Layer 9 of a small transformer language model trained on English Wikipedia (15 layers, counted from 0, width 96).
A neuron's activation on a vector x is SiLU(gate . x) times (in . x), where the dot is the dot product.

Input weights of the MLP neurons that the questions are about. A number n stands for n times 0.0073.
n3 gate: -16 -3 -27 0 -6 -4 -42 33 4 23 7 -11 -59 -61 -44 70 -2 32 49 4 -33 33 3 54 -5 31 -25 29 -9 8 -9 -35 8 1 -41 -2 -1 30 -23 -8 -39 -25 -8 30 19 8 9 -2 25 14 8 -8 19 5 -30 -67 14 -46 18 -33 -8 79 -38 4 30 25 -3 13 60 -3 -39 3 -46 -30 30 21 30 57 3 11 -3 -49 19 -24 26 -31 -7 -36 20 10 4 2 -12 -51 8 4
n4 gate: 31 -8 -3 29 21 -64 22 22 -19 -15 -15 3 13 17 -12 -22 24 13 -24 28 -79 3 17 -27 21 -11 17 23 -2 58 -34 -5 -25 15 37 -48 -31 16 -51 10 1 13 3 7 -4 37 -5 35 8 15 7 -2 -6 34 -6 -12 -39 -54 28 59 -8 5 -26 -26 9 4 19 14 27 49 43 4 52 -21 9 28 6 60 -2 10 5 -35 11 27 -4 -23 -39 -16 -59 10 -66 59 47 -27 28 40
n7 gate: -34 -22 33 -10 -8 6 -4 -51 -39 -15 -8 14 -9 -25 62 17 39 31 3 32 -87 -18 -12 37 -23 -36 13 -22 7 10 -19 -32 -18 -12 3 14 23 6 63 -47 -57 -39 -32 -21 -15 -3 -14 39 -13 16 3 6 -11 17 -43 -36 10 -9 -69 14 -19 13 -24 15 21 47 -31 38 -30 -67 13 -28 32 5 -23 23 33 31 24 31 14 -40 -24 -22 19 -10 5 -11 -57 6 -55 49 -71 48 43 29
n75 gate: -6 -34 21 14 15 -3 -4 -13 -13 -10 49 14 6 51 -3 -2 20 -16 3 10 26 -31 -3 3 18 12 -25 -6 7 -42 30 -49 18 -10 27 28 16 15 2 -34 9 -13 -5 -16 -7 -43 -31 47 46 -5 -2 15 -48 13 -46 26 48 -55 10 -4 -43 77 -9 46 45 -20 -40 -51 -40 -14 1 -11 18 -18 -15 12 14 5 -22 28 -17 -37 24 17 -3 6 -29 16 -66 42 17 23 5 36 16 -23
n81 gate: 0 30 -25 62 48 37 9 34 -39 40 -12 12 -24 24 7 -21 21 23 2 51 20 -24 7 19 25 19 50 -14 19 8 -30 27 -55 -7 3 4 38 8 13 -29 10 -41 10 -22 27 44 -15 5 39 -30 -29 5 31 -58 39 -3 -3 -38 19 9 29 -27 13 13 3 -28 -23 0 -19 49 11 13 72 11 70 -12 29 -40 -10 -13 -15 -28 -18 -4 57 33 49 50 -24 13 -11 24 23 19 9 12
n83 gate: 20 -8 -30 24 43 12 -25 9 -17 55 10 -44 -51 -36 13 9 -17 13 3 -18 -16 33 6 30 -11 -43 67 -13 23 -20 -14 -3 -17 14 -13 53 15 42 -1 -16 -20 20 27 -23 -3 -52 24 4 22 -5 19 8 -61 14 16 -31 -17 2 10 24 -19 -52 -14 18 -37 13 16 8 -29 51 -23 -36 -58 7 -1 30 -35 -8 18 9 -40 -37 -7 15 27 29 31 18 -71 -16 -32 -12 48 -3 15 33
n92 gate: 21 -11 59 -27 56 0 12 -44 -18 37 -43 37 13 -21 54 -1 27 -21 0 0 -12 9 -14 6 -33 -3 79 7 -27 39 5 -32 1 9 -40 0 10 -9 1 66 -63 5 -11 -10 0 9 -16 44 1 -35 10 5 -45 10 0 62 6 29 -46 15 -4 -14 37 -10 -20 22 66 4 -1 33 -45 52 7 -10 -16 -13 22 -46 -8 23 -42 33 -1 -11 -34 82 -10 7 -69 30 26 2 1 1 -9 -15
n94 gate: 20 15 6 39 -7 23 -37 42 -15 -30 3 54 -19 26 2 -50 -12 -13 -13 -34 14 -21 -22 14 6 -46 -11 55 -16 40 47 18 3 -16 28 -4 -33 36 0 18 -20 -20 -9 -20 6 -6 -16 18 -2 -5 -47 22 -36 -24 14 21 -49 -54 28 -41 -17 38 -33 -52 -1 13 26 -19 -29 -25 -18 -26 -31 -1 -9 7 76 -5 23 20 33 -27 62 3 -30 15 -82 -23 -13 19 -52 59 7 3 22 -1
n98 gate: 13 2 22 1 4 64 -16 45 -20 47 -57 51 -17 -17 60 29 -46 -17 -12 1 -19 37 -17 -7 16 -8 40 -6 22 29 7 23 1 -29 15 -2 27 -23 -61 7 -28 55 -27 17 -15 -17 34 -9 -14 -27 -33 35 34 -14 -1 9 -46 17 65 9 26 -18 28 9 52 -28 -30 24 16 17 -12 3 22 0 1 -20 23 -8 -15 30 -49 -2 21 26 28 -10 2 -2 44 -27 -25 22 -12 10 -6 18
n148 gate: 18 -11 43 -28 11 49 -3 -20 4 12 3 -22 92 -13 75 11 -67 36 53 -18 -21 29 -15 -13 23 -18 -29 -18 23 -23 -40 1 -20 -34 -53 9 -38 46 -15 4 13 0 -4 -23 -27 -30 1 8 -72 41 20 17 -16 -22 -12 -19 13 43 18 -4 24 23 18 5 17 78 35 -5 -38 23 -34 13 36 38 -31 15 5 -56 -16 50 -5 -36 -3 35 -16 -14 -24 -20 -8 -11 28 46 28 19 -7 10
n178 gate: 3 8 9 17 26 13 -3 37 8 -9 21 13 15 11 48 -7 -13 -1 18 11 2 -10 0 27 13 -14 1 22 33 7 -58 30 -13 3 -19 -29 10 42 19 12 -54 -8 -49 19 -28 -12 -24 -5 33 5 25 -7 12 31 -40 -8 -9 -28 -14 -18 6 29 3 22 17 15 20 -12 13 4 -16 6 28 1 44 34 -14 41 15 19 13 -34 -27 27 -18 -6 3 -29 -41 24 -19 -5 8 23 22 -29
n196 gate: -65 -62 -4 6 11 56 -19 -20 -8 29 48 19 -7 -11 12 30 7 8 -4 -13 43 -29 -47 -18 36 -20 -37 48 30 -4 -7 -24 -28 3 29 20 -20 41 25 -76 -11 15 10 -8 -43 -46 -17 29 16 -5 51 50 -34 12 8 -57 21 55 9 -19 18 -49 -39 71 7 29 12 9 13 -7 1 21 30 47 -12 -11 -34 46 35 24 -7 2 3 -1 -22 -47 -22 14 -33 -47 -24 7 -34 9 21 38
n213 gate: 23 7 10 -2 -13 -27 32 -59 -45 52 -30 3 -58 -25 54 5 0 1 -73 -13 5 5 2 25 13 2 -14 -40 7 6 -9 -4 -4 -5 -34 -36 -32 30 -4 -15 1 -39 -15 36 5 -10 27 -25 -32 -22 31 -41 -4 31 31 -24 -16 -16 26 24 -25 -27 9 -9 20 6 0 -10 -60 -11 -19 -6 -24 -12 -5 10 -6 -9 -4 -69 3 -66 39 30 -11 22 -4 51 -23 -12 -23 79 20 -36 20 -24
n255 gate: -60 -13 13 -3 43 8 33 22 26 6 22 -40 22 -43 4 39 31 5 -36 18 16 2 -18 10 -10 16 32 15 1 8 -34 -6 -24 3 -1 -8 28 22 32 -37 21 51 -15 -12 -17 -5 9 6 20 -24 2 1 34 9 25 -10 31 9 -16 -6 10 -30 -26 -46 -25 -14 2 1 -5 -6 -10 -29 -6 36 6 -13 53 -40 -4 -15 39 4 -6 24 -28 37 30 -25 -34 38 -20 1 0 -34 31 6
n3 in: -9 25 4 20 -18 -13 -9 -2 43 -5 -20 -2 -22 -27 21 24 -38 -13 -13 33 42 27 -13 62 -3 -34 -18 38 4 -43 -30 -9 -71 12 31 26 14 -5 1 -16 20 12 -42 20 -14 21 49 -5 -10 -33 -16 5 -25 23 19 -16 2 -37 -24 -51 31 0 13 35 -8 -11 13 26 7 -18 -37 14 -19 -31 9 -10 34 60 -21 -45 -23 30 20 46 -30 21 44 -38 -25 28 19 29 56 -14 -10 8
n4 in: -20 -1 24 18 -19 -12 -24 12 45 41 25 -53 9 26 66 67 -14 2 12 49 -11 -5 8 -17 14 -58 -9 -9 -16 14 57 -13 2 -14 -45 6 8 15 28 -6 13 -3 -55 -42 -37 18 23 -7 8 76 -22 -54 1 -48 16 19 52 5 -22 46 32 57 -60 21 -26 1 -15 26 -34 16 -60 -7 -3 15 -29 -30 34 26 29 -60 16 -10 -22 22 48 -58 -1 -16 -29 4 -8 13 -12 -20 7 -12
n7 in: 36 49 -16 -64 13 31 -10 -9 -11 0 6 36 -22 10 41 -25 -92 5 -14 46 -8 -23 -73 -28 -6 -37 9 -3 -39 -13 -59 -2 26 12 1 2 29 43 -30 45 -29 -52 29 -1 13 8 -22 7 31 -28 -19 12 3 -14 -23 -45 -15 47 -5 -13 -35 -48 31 64 -23 -39 -31 -2 29 -37 64 -95 54 -17 -20 -41 31 0 -28 23 10 32 34 -66 -11 38 24 -11 37 -4 14 -21 28 10 27 -57
n75 in: 45 4 -23 41 -9 11 -33 11 -34 -3 3 11 56 27 -29 -31 -24 -7 -10 -5 -1 64 3 -9 -36 -34 9 50 -30 30 -19 -28 -14 23 -14 19 -22 53 47 -19 16 -14 -6 -54 3 23 1 -35 59 26 3 -11 58 5 5 -29 -65 2 19 51 45 22 11 -10 8 -10 -15 42 32 -2 -24 12 -64 56 26 -30 26 14 -15 -29 12 37 -13 -9 58 22 -49 -7 26 -44 15 36 24 -17 -16 -32
n81 in: -9 -33 16 -1 -18 36 36 18 -19 57 -87 27 3 -23 -6 8 33 -32 -23 57 25 -9 -36 -16 0 28 37 -5 -33 21 -17 -20 36 -12 -4 -32 6 -47 16 37 -17 12 13 -2 -3 -44 1 -63 -3 11 -25 -5 9 -4 83 -1 -5 7 -30 -36 17 -18 -8 -15 34 1 40 3 -60 15 -38 21 -19 13 -15 2 31 -40 1 -19 47 -11 -48 16 4 -42 -4 12 24 -14 -11 1 -17 -67 -20 33
n83 in: -40 1 31 1 -47 18 -25 -12 40 14 8 26 -17 15 -26 16 17 -61 -49 -10 28 -6 -60 33 17 -16 -10 -29 18 9 -13 8 43 -35 -19 -40 44 -20 -22 38 11 1 20 -18 26 46 1 -4 62 -3 -48 2 -39 44 -1 -1 15 -7 -21 66 3 49 -17 20 -32 4 43 -59 -25 25 -25 -65 27 -4 -9 -3 -4 -37 38 -4 10 -27 -41 20 -5 -7 -24 4 16 -29 -9 19 -10 39 31 21
n92 in: -6 -33 -13 59 -11 14 -26 -8 18 20 9 10 -61 -27 -83 -36 22 -12 -41 7 26 11 -23 39 -14 9 -11 -7 -9 -6 55 -37 50 25 30 10 26 7 2 28 0 18 34 39 7 10 33 23 -13 -7 -6 -35 -2 56 46 -15 -13 1 28 0 62 -47 -45 -29 4 -20 -14 4 -62 38 13 17 18 52 -12 -14 22 2 -22 -16 -9 -24 -5 68 -16 35 -3 7 -11 -16 1 -9 40 19 5 -17
n94 in: -11 -26 -38 18 -11 17 -12 32 -32 -57 -26 7 -12 -2 5 -9 -8 14 -17 22 -10 3 -5 29 60 50 25 5 20 -23 -28 -10 -10 -1 1 6 38 46 17 26 42 -8 19 37 26 -1 42 54 23 12 -10 22 -13 2 8 25 -8 3 29 -49 -27 20 38 36 15 -33 -51 15 1 -13 -8 -12 16 12 -5 -38 -30 14 -65 -17 -1 -14 10 -7 -1 38 -30 -8 -7 -14 -6 -52 51 36 11 -8
n98 in: -44 12 2 -37 -15 -30 -30 9 19 -18 -6 1 23 -16 69 -26 -15 -13 12 -4 -57 -31 -37 2 71 46 44 -20 22 43 -12 29 -8 -25 35 17 18 24 8 29 -4 -11 10 52 15 -29 10 45 -50 56 11 -66 15 40 -40 -4 6 49 35 -11 -27 -18 24 28 12 16 9 39 -11 16 -9 -19 -2 25 33 -4 10 20 28 1 -2 -8 -30 7 5 17 13 22 -25 0 13 10 0 -33 4 -25
n148 in: 38 64 20 18 -39 -22 7 22 -17 46 18 -27 -12 -11 -32 -4 -19 -20 -53 3 13 11 4 3 4 -10 -23 -19 -24 -32 34 -51 35 60 13 -67 17 12 8 2 32 -5 -22 -28 -7 -47 -3 -20 5 -47 -2 40 28 11 29 16 -3 43 -12 7 -38 -21 40 9 8 -21 -69 -4 -17 -5 -5 -24 -3 -4 55 -91 -22 1 42 -2 12 -29 -14 38 12 -12 94 -14 39 -45 -1 -16 -52 0 -31 -11
n178 in: -17 -41 -5 -33 12 -20 36 -65 -9 -32 -13 52 -38 43 -2 26 -4 11 19 15 3 23 -29 -23 26 1 -3 -6 -37 6 12 -25 -13 8 -6 44 -29 20 11 28 21 14 0 20 -29 12 12 -3 0 -54 2 1 -21 2 10 -13 -27 10 31 -6 -33 0 -63 -7 16 49 -14 26 -14 -21 -12 36 27 8 41 -23 7 -39 -21 -92 48 -31 8 -2 -13 22 -9 -28 -23 15 11 21 -59 -37 22 24
n196 in: 2 2 11 -35 -22 29 19 -46 35 19 -17 13 24 30 -4 2 23 8 -26 -19 48 -8 -20 13 -3 35 38 -40 39 -15 -40 -11 54 -31 12 -5 -2 -15 29 -17 -26 14 53 -14 4 11 -11 10 1 -24 -66 -20 24 -17 9 -44 -53 -37 31 32 -23 35 6 -22 -23 6 52 1 -32 38 48 2 44 4 20 31 -31 -7 -6 -23 13 27 -7 -12 30 -37 22 -7 -2 -13 35 64 -23 11 -61 19
n213 in: -43 -10 4 -49 -31 -2 -9 -24 9 6 -42 19 29 -7 -41 -9 13 42 19 -3 -8 -51 -30 -16 53 -80 18 39 -20 17 22 -52 -30 -36 17 64 8 16 -5 13 -28 13 23 39 32 -21 8 1 -3 40 21 -56 -28 21 29 3 23 -48 -10 -48 11 -7 28 4 -8 -42 -17 11 -11 32 -28 17 -35 -24 -37 7 59 4 -33 49 -6 24 2 11 40 -22 -24 3 12 -19 -1 30 15 18 -19 44
n255 in: 3 -20 -11 47 -40 -5 10 -1 -29 -10 -16 3 41 -11 2 57 -26 -1 23 48 13 -13 -36 4 -60 -12 -10 -22 3 25 -58 -35 -55 10 1 -47 -3 39 35 0 -11 10 23 15 -31 -5 -47 -17 -15 -21 -79 15 4 0 -29 11 43 66 -3 27 31 11 -45 -46 -14 -15 -21 63 -6 -20 -14 -29 16 25 18 -26 41 -18 4 12 36 -6 -44 72 11 18 -16 -21 -32 40 3 -2 4 -32 -5 41

Each question shows a token from some text and the vector x that enters the MLP there. A number n stands for n times 0.044.

"b": -18 -9 -21 -3 -11 17 -8 7 4 -22 19 19 67 4 -6 -48 -18 -1 -17 11 -9 -22 1 -38 -5 5 -1 -20 -5 39 -13 -11 9 14 5 -16 21 -9 36 9 -14 -21 20 -16 -26 6 24 -14 -1 38 25 -56 -41 18 -18 18 -15 -2 -18 4 42 12 15 2 28 -28 39 29 -24 -38 13 -13 -19 0 -26 -13 -46 8 -36 2 7 11 6 -2 7 -25 -33 2 17 -22 36 -32 -30 -23 -23 -36
Which neuron fires most, and how strongly? n3, at about 0.31

" |": 0 -30 -26 -7 29 -8 -39 43 18 -21 -21 -54 18 21 -4 -7 22 -1 -15 -8 24 15 -31 -15 -3 22 4 -21 -10 7 24 1 -34 21 -13 -23 47 18 19 -13 -14 -20 28 -19 -27 16 14 -33 -35 -22 0 -28 -11 -7 22 13 39 -6 -8 12 41 -22 15 35 -10 -8 1 22 27 -20 -17 6 -12 8 28 -41 4 -18 16 10 -7 22 28 19 -10 -71 -29 -17 17 3 -27 3 9 -5 9 -40
Which neuron lights up most? n255

" a": 18 -41 -10 -55 38 -18 -27 17 8 -23 -6 -28 10 20 -46 -4 23 41 -13 3 12 12 -30 -9 1 40 10 -28 7 -49 22 -4 -41 12 -8 -19 52 14 23 -1 -7 -38 19 -10 -9 19 -10 -14 1 14 -18 -53 -1 -18 -5 1 -8 -14 -4 1 23 7 -5 30 -16 -23 8 10 -2 -27 -11 -15 -11 -33 33 -2 -16 -19 -13 -8 -18 -25 13 19 -6 -40 -36 24 12 -8 -37 -4 -1 -11 -10 -54
Which neuron lights up most? n75

"h": 20 -22 -8 3 -25 9 19 3 -3 -25 -40 -19 35 14 12 -48 -20 -15 17 13 15 -38 10 -9 0 32 15 -18 16 -16 3 -20 -8 16 55 28 37 14 4 -25 -21 -30 37 -23 10 24 -9 -30 -25 20 3 -7 -30 4 -20 -17 8 7 -14 14 25 21 -9 -8 10 0 43 3 50 -42 2 -39 -14 -10 -29 -36 2 1 -5 24 -30 63 10 -1 -38 5 -21 -2 6 -13 37 14 -3 10 -11 -24
Which three neurons fire most, strongest first? n75, n178, n4

" shows": 5 -44 6 -21 27 19 -17 59 31 -31 -19 -7 42 8 -20 -31 -14 -3 -17 -6 26 -1 2 -6 -23 13 7 -17 -3 -1 12 -4 -15 35 9 3 27 -1 30 -16 -30 -17 44 -12 21 34 12 -25 -5 -17 -5 -13 7 -20 40 28 19 3 -2 -18 5 -17 6 20 -26 -21 16 -1 48 -14 -1 -26 10 -1 52 -19 1 -3 24 -2 -42 26 40 1 16 -27 -38 33 9 13 -41 -28 25 6 30 -21
Which three neurons fire most, strongest first? n94, n178, n4

" S": 2 -44 -11 -3 -3 11 3 39 12 -30 -24 -32 46 23 -38 -15 -39 -3 -2 -15 -15 -1 8 14 -6 1 -19 -28 4 25 11 -27 -26 16 18 -5 -9 -6 4 -3 -4 -7 26 10 -39 24 3 -20 -70 13 24 -41 -5 -25 29 30 -9 -17 -44 -11 -11 -15 7 -1 9 -21 14 -5 6 -6 8 -4 -9 2 11 -25 2 8 -29 23 -29 13 23 12 -14 -28 -12 17 23 7 -51 -14 -26 -19 -11 -76
Which three neurons fire most, strongest first? n178, n196, n83

" ": -3 -11 -22 -14 12 -24 -39 -5 27 -31 -47 -12 24 13 -8 -29 28 -20 -20 -5 6 22 20 4 -35 -14 11 -24 -10 10 14 -22 -12 9 -23 -24 11 -9 25 -5 -24 -24 9 -26 -9 34 7 -38 -7 -14 -1 -26 0 9 11 17 2 -7 -25 4 40 -8 -13 33 -25 -36 9 -7 51 -22 7 -11 -9 -10 10 -18 7 -48 12 21 -25 -13 12 34 -16 -42 -32 -4 17 -1 -25 -60 0 -2 -7 -71
Which neuron lights up most? n92

" in": 20 -11 -44 -32 20 18 -37 14 42 -23 -42 -30 16 32 -28 6 -5 52 -32 22 21 6 -7 -6 11 28 23 -6 17 -15 18 -12 -18 34 10 -9 19 -32 -5 -8 -3 -34 11 -24 -11 20 12 -28 -4 20 6 -59 -5 7 1 17 14 -5 10 27 33 -9 5 11 -7 11 50 13 32 -11 31 -18 -14 -4 14 -4 8 17 4 -28 0 -11 23 15 1 -59 -31 28 14 30 -34 -17 3 4 14 -28
Which neuron lights up most? n4

" Cle": 3 -20 -45 0 -5 -4 -23 12 0 -18 -25 -44 11 4 -5 -54 -43 3 -41 -6 9 -6 -16 18 -2 20 14 -30 -1 -39 6 7 -36 15 16 1 -3 -5 -7 -10 -12 8 24 -1 -16 21 18 -49 -30 16 -6 -32 23 13 -7 19 0 -20 -1 -28 -26 -33 15 6 28 -19 27 21 30 2 8 -21 -2 -39 -11 -23 2 26 26 11 -5 13 38 12 -17 -6 -51 21 33 -6 22 31 23 -10 21 -65
Which three neurons fire most, strongest first? n94, n213, n178

"\n": 17 -9 -28 -2 13 6 -40 26 47 -38 -9 -45 31 37 -33 -16 -13 9 -7 -25 38 42 -23 -21 -5 21 -3 -19 1 -36 -3 -23 -23 12 -41 1 8 -25 -6 -26 -26 14 25 -29 -5 20 13 -39 -11 1 0 -26 -30 -4 -3 -12 40 -6 2 -27 30 -20 -29 20 -7 -6 1 6 38 -41 0 -3 7 25 -3 -12 10 -10 -12 -12 -29 -14 21 26 -6 -34 -18 -24 19 33 -34 -19 -10 9 -26 -32
Which neuron fires most, and how strongly? n3, at about 1.6

"st": 14 -24 14 -21 1 -20 -22 -2 -10 -67 -4 20 8 17 25 -41 -17 11 -10 18 42 -8 3 16 -53 -13 -9 -36 -10 -1 -2 1 -12 32 30 -10 22 5 12 15 -5 -49 39 11 24 41 19 -17 -46 31 11 -21 -33 -11 6 7 5 -26 -19 -15 -11 -22 6 22 30 4 35 25 -4 -28 -2 -28 -29 -36 -10 -8 -13 -8 14 2 -11 15 1 -11 18 1 -28 10 59 -35 10 -27 -21 0 -3 -11
Which neuron fires most, and how strongly? n7, at about 1.3

" –": 10 -48 -14 2 22 -10 -48 18 34 -13 -45 -48 30 22 -12 4 2 16 -18 -7 22 5 -8 6 -9 22 19 -30 -9 2 37 -21 -42 -6 10 2 10 11 17 -28 -31 -1 20 -19 5 25 30 -14 -26 20 21 -25 -11 -7 -5 50 17 -5 -1 -13 31 6 3 10 -8 -13 -32 39 29 11 23 -13 -7 -7 19 -30 11 -29 7 -23 -31 -7 15 13 -9 -39 -64 7 36 9 -15 -25 -20 24 5 -28
Which two neurons fire most, strongest first? n7, n196

",": 8 -40 -6 -11 20 -22 -16 28 58 -35 -48 -16 32 29 -4 -21 -16 37 -23 -20 9 -8 15 -3 4 37 -13 -27 -22 2 30 -13 -41 29 -22 -12 12 12 17 -13 -19 -18 26 -28 19 22 13 -29 -17 31 -10 -28 -13 -3 -6 20 16 -4 3 -6 9 -20 15 3 -10 -29 0 28 34 -8 22 11 12 6 56 -10 6 -29 6 -3 -21 8 18 13 -7 -28 -62 19 20 13 -21 -30 -37 -1 27 -2
Which two neurons fire most, strongest first? n3, n148

" of": 11 -28 -29 -29 27 16 -47 12 40 -4 -33 -47 28 33 -1 5 -1 35 -24 10 5 10 -23 -15 -6 15 9 -5 -6 4 -7 -16 -21 7 10 -25 31 -15 25 0 -19 6 21 -19 0 20 15 -27 -7 7 -19 -64 -9 -7 34 38 29 -5 -3 -1 9 -22 12 22 -20 10 13 3 25 -19 9 -2 -9 2 61 -11 5 -9 10 -16 -45 22 18 -8 -4 -45 -51 40 4 13 -31 -35 -6 -11 25 -11
Which neuron lights up most? n81

" 2": 25 -34 -45 -12 45 -10 -30 14 13 -16 -13 -22 20 55 -42 -37 13 -7 -20 17 32 -9 -1 -16 -11 20 20 -18 -4 -29 4 -27 16 24 -25 -29 23 7 12 -15 -19 -18 10 -6 1 16 -2 -23 -16 -29 13 -33 6 7 26 29 -3 -9 -44 4 26 -7 1 23 -28 -8 8 32 19 -26 -9 -4 -13 -21 62 -32 5 -9 14 0 -22 14 0 40 -21 -42 -26 -11 -7 -18 1 -1 -5 14 -17 -49
Which two neurons fire most, strongest first? n92, n81

" 10": 29 -37 -26 -30 5 -3 -24 -4 1 -46 0 -19 17 46 -48 -13 22 -8 -28 1 51 -1 -8 -10 -4 -18 22 13 -19 -36 10 -35 29 -7 -6 -9 -22 1 -4 -42 -14 3 -3 -22 2 34 13 -15 -31 -3 21 -39 -2 21 1 37 14 16 -35 17 20 -29 10 8 -28 -5 23 3 24 -39 19 -3 -1 0 56 13 -10 -26 -19 -15 -12 8 -19 5 0 -34 -38 8 1 4 4 -23 20 18 -1 -54
Which neuron lights up most? n75

" Sc": 33 -50 5 9 7 -26 -19 19 25 -39 9 -9 55 9 -19 -28 -13 -7 -36 -9 16 5 -17 37 -38 13 8 -33 24 -1 12 23 -22 -9 38 -7 -11 -26 -11 -17 19 -25 13 3 3 37 -15 -42 -31 33 40 -26 -12 7 19 29 -21 -22 -43 -2 11 -14 19 26 29 -28 26 -1 0 3 1 -32 3 0 -11 -26 34 -7 -3 -11 -7 -2 28 -25 -13 -42 -13 8 14 -7 -14 -2 -13 -8 -28 -47
Which three neurons fire most, strongest first? n178, n255, n148

"4": 27 -23 -40 -35 39 -19 -21 -2 -8 -36 0 -22 5 14 -21 -23 11 26 -47 -1 10 17 -8 -25 6 10 26 -9 -11 -6 2 -21 -9 -9 -38 -8 -1 -11 41 -19 -2 -3 31 7 -15 17 22 -17 -23 -4 2 -71 -3 22 43 36 -13 -11 -26 -17 38 2 -1 11 -29 -18 21 24 7 -43 16 11 -26 5 42 -5 -24 -27 7 26 -4 20 17 31 5 -47 0 -7 6 26 -11 -12 -3 35 -10 -33
Which two neurons fire most, strongest first? n83, n7

" D": 34 -24 -22 -31 18 -28 -45 -12 18 -22 -30 -21 35 25 -54 18 -21 -27 -7 1 29 16 -17 5 -32 5 10 -15 -26 -3 4 -11 2 12 12 -7 2 -4 -6 -13 11 -29 18 -21 2 38 -10 -14 -32 -8 0 -20 -8 1 2 6 -7 18 -72 7 39 -14 -12 -5 10 6 26 -8 22 -22 10 -37 -41 -19 32 21 -16 -23 18 7 6 1 23 6 -6 -20 -19 10 10 -5 9 -40 27 -32 -48 -51
Which neuron lights up most? n94

"a": 1 -20 -5 -39 48 -30 -19 4 -8 -32 -22 3 33 -14 -20 -6 -1 19 -16 -16 17 13 4 -6 -10 24 -7 -40 -3 -1 -10 -23 -30 21 18 -37 40 -13 15 22 -17 -33 30 -21 7 19 9 -29 1 10 -7 -84 15 -3 -40 -11 -6 -14 -9 -16 31 24 -3 23 -17 -5 23 7 40 -18 4 1 -20 -4 -3 -14 -5 -13 -5 8 -17 -5 8 12 5 -52 -26 5 26 9 -8 -11 25 21 -33 -66
Which neuron lights up most? n148

"57": 35 -32 -13 0 11 -31 -3 8 21 -10 -9 -36 9 33 -37 -11 31 17 -32 6 35 16 -29 -3 -13 11 18 -14 -9 -24 13 -32 21 17 15 -17 10 19 -4 -24 7 -16 4 -18 0 8 -10 7 -23 18 -23 -70 -20 5 26 32 -21 -3 -22 13 68 -31 -14 14 -19 -25 22 9 20 -42 15 -3 -14 0 40 -13 -14 -11 -22 19 1 1 7 9 9 2 -32 -3 -29 20 2 1 15 47 10 -57
Which neuron fires most, and how strongly? n75, at about 4.4

" Cl": 15 -44 -14 -18 -16 -25 -46 7 -5 -28 -30 -30 8 17 -17 -9 1 3 -22 12 20 -8 -24 13 -24 -12 1 -9 -2 -24 -6 -3 -21 -18 22 -8 21 -27 0 -16 -6 -6 16 -13 -37 27 -21 -33 -34 14 15 -32 -32 -4 -14 11 -16 6 -56 -2 11 -32 -19 40 11 -9 44 50 4 -24 -11 -35 -26 -27 -11 0 2 -1 38 -19 1 2 16 -16 -14 -1 -65 24 20 3 -3 -26 16 -32 -5 -46
Which three neurons fire most, strongest first? n148, n178, n7

" last": 9 -34 -16 -43 -6 -5 -26 9 63 -26 11 -24 30 15 -42 8 27 17 -30 11 21 30 -19 -2 7 16 25 -12 -11 -58 -26 -26 1 -4 11 1 3 -18 20 -3 -12 -11 17 -9 -7 35 12 -12 -36 4 -3 -36 3 -17 14 14 -8 -31 -3 9 35 -35 18 5 5 -29 9 10 15 -44 19 -24 1 -55 21 -11 -3 -3 1 -7 -53 6 -2 26 -21 -49 -18 31 19 -8 -15 0 -5 4 10 -32
Which two neurons fire most, strongest first? n178, n98

"-": 31 -18 -19 -29 -17 6 -20 2 12 -21 -11 -41 8 24 3 -14 7 -14 -36 40 11 -28 -17 -18 4 14 -38 -43 34 -18 36 11 11 22 -3 -15 18 -11 -11 -20 -16 -1 9 -35 -29 59 31 -18 -36 31 23 -31 1 -14 9 29 16 23 -2 21 49 -35 -30 -2 20 -3 -1 -27 0 4 -2 4 10 -35 5 -16 -14 -7 -24 28 -9 24 19 -10 -22 -6 5 8 21 -29 12 -19 5 -61 -22 -20
Which neuron lights up most? n255

"====": 0 -15 -15 -23 -4 -39 -6 38 21 -33 7 -28 -8 29 0 -39 18 -34 -27 -6 20 10 -53 -14 -45 34 -8 -31 -6 -16 19 -34 10 36 -41 -19 29 -20 38 -9 -10 4 22 -7 14 49 -12 -20 -24 -8 6 -28 4 -2 22 9 6 -40 17 -34 3 -51 0 24 0 1 23 10 24 -26 10 3 7 -13 16 -8 -27 -42 -4 -2 -24 15 29 7 -8 -11 -13 -40 10 28 -8 -9 -17 -4 4 -27
Which two neurons fire most, strongest first? n213, n4

" same": 2 -35 4 -22 28 2 -41 21 31 -25 1 -24 14 1 -40 -27 18 6 -37 -3 18 29 -2 -34 -17 3 -11 -21 -3 -49 -26 -27 -2 -12 -15 -8 42 -27 31 -3 -47 -23 13 3 18 10 -12 -32 -24 -6 -14 -39 22 26 32 -4 -3 -27 4 0 29 -19 3 15 8 -10 11 15 8 -58 7 -27 17 -20 24 -15 -8 6 10 -16 -19 6 -9 44 -26 -7 -15 39 17 -31 -49 7 -20 -17 -8 -19
Which neuron fires most, and how strongly? n4, at about 0.48

" O": 26 -25 -35 -26 -3 -18 -43 5 -28 -34 5 -42 50 41 -33 -7 -2 -21 -29 13 3 2 26 25 -2 30 -3 -57 -19 -1 33 -17 -10 5 5 0 9 -15 -12 3 2 -16 47 -27 -7 28 7 -26 -30 8 22 -25 -12 13 -12 3 1 11 -22 19 20 14 -9 23 7 -31 33 12 24 -15 -4 -28 13 -10 -3 -17 11 23 4 -14 -14 9 25 8 -28 -15 -2 39 -9 2 -38 -4 13 2 10 -77
Which neuron fires most, and how strongly? n75, at about 2.4

"oon": 7 -50 -9 0 6 -20 -6 31 14 -7 18 -36 32 -2 6 -33 3 -14 -24 1 3 5 10 -5 -28 36 8 2 -7 -28 -2 18 -43 19 14 -13 6 -18 31 -9 -16 -20 52 -6 6 19 -6 -24 -31 17 -5 -31 3 -20 46 20 6 -6 6 -12 16 -22 14 1 -31 -33 -18 29 11 -32 11 -37 -6 30 25 -32 -15 20 -4 27 -46 -5 39 46 -7 -41 -22 37 -5 24 -34 -2 -13 10 -20 -31
Which two neurons fire most, strongest first? n178, n255

" this": -18 -25 -4 -16 15 2 -30 7 18 -50 -11 -22 24 13 -44 -1 3 -12 -46 13 -1 4 -25 -20 -11 24 2 -13 13 -41 -9 -18 -28 2 9 -19 42 2 10 -5 -41 -29 23 -40 18 6 -2 -26 -25 4 -15 -31 7 10 4 16 16 -40 22 -13 37 -19 -10 21 -27 -21 13 13 22 -34 -24 -17 20 -2 67 26 3 -16 16 -27 -18 3 10 22 -6 -28 -44 37 19 -13 -20 -30 -31 1 1 -11
Which two neurons fire most, strongest first? n81, n255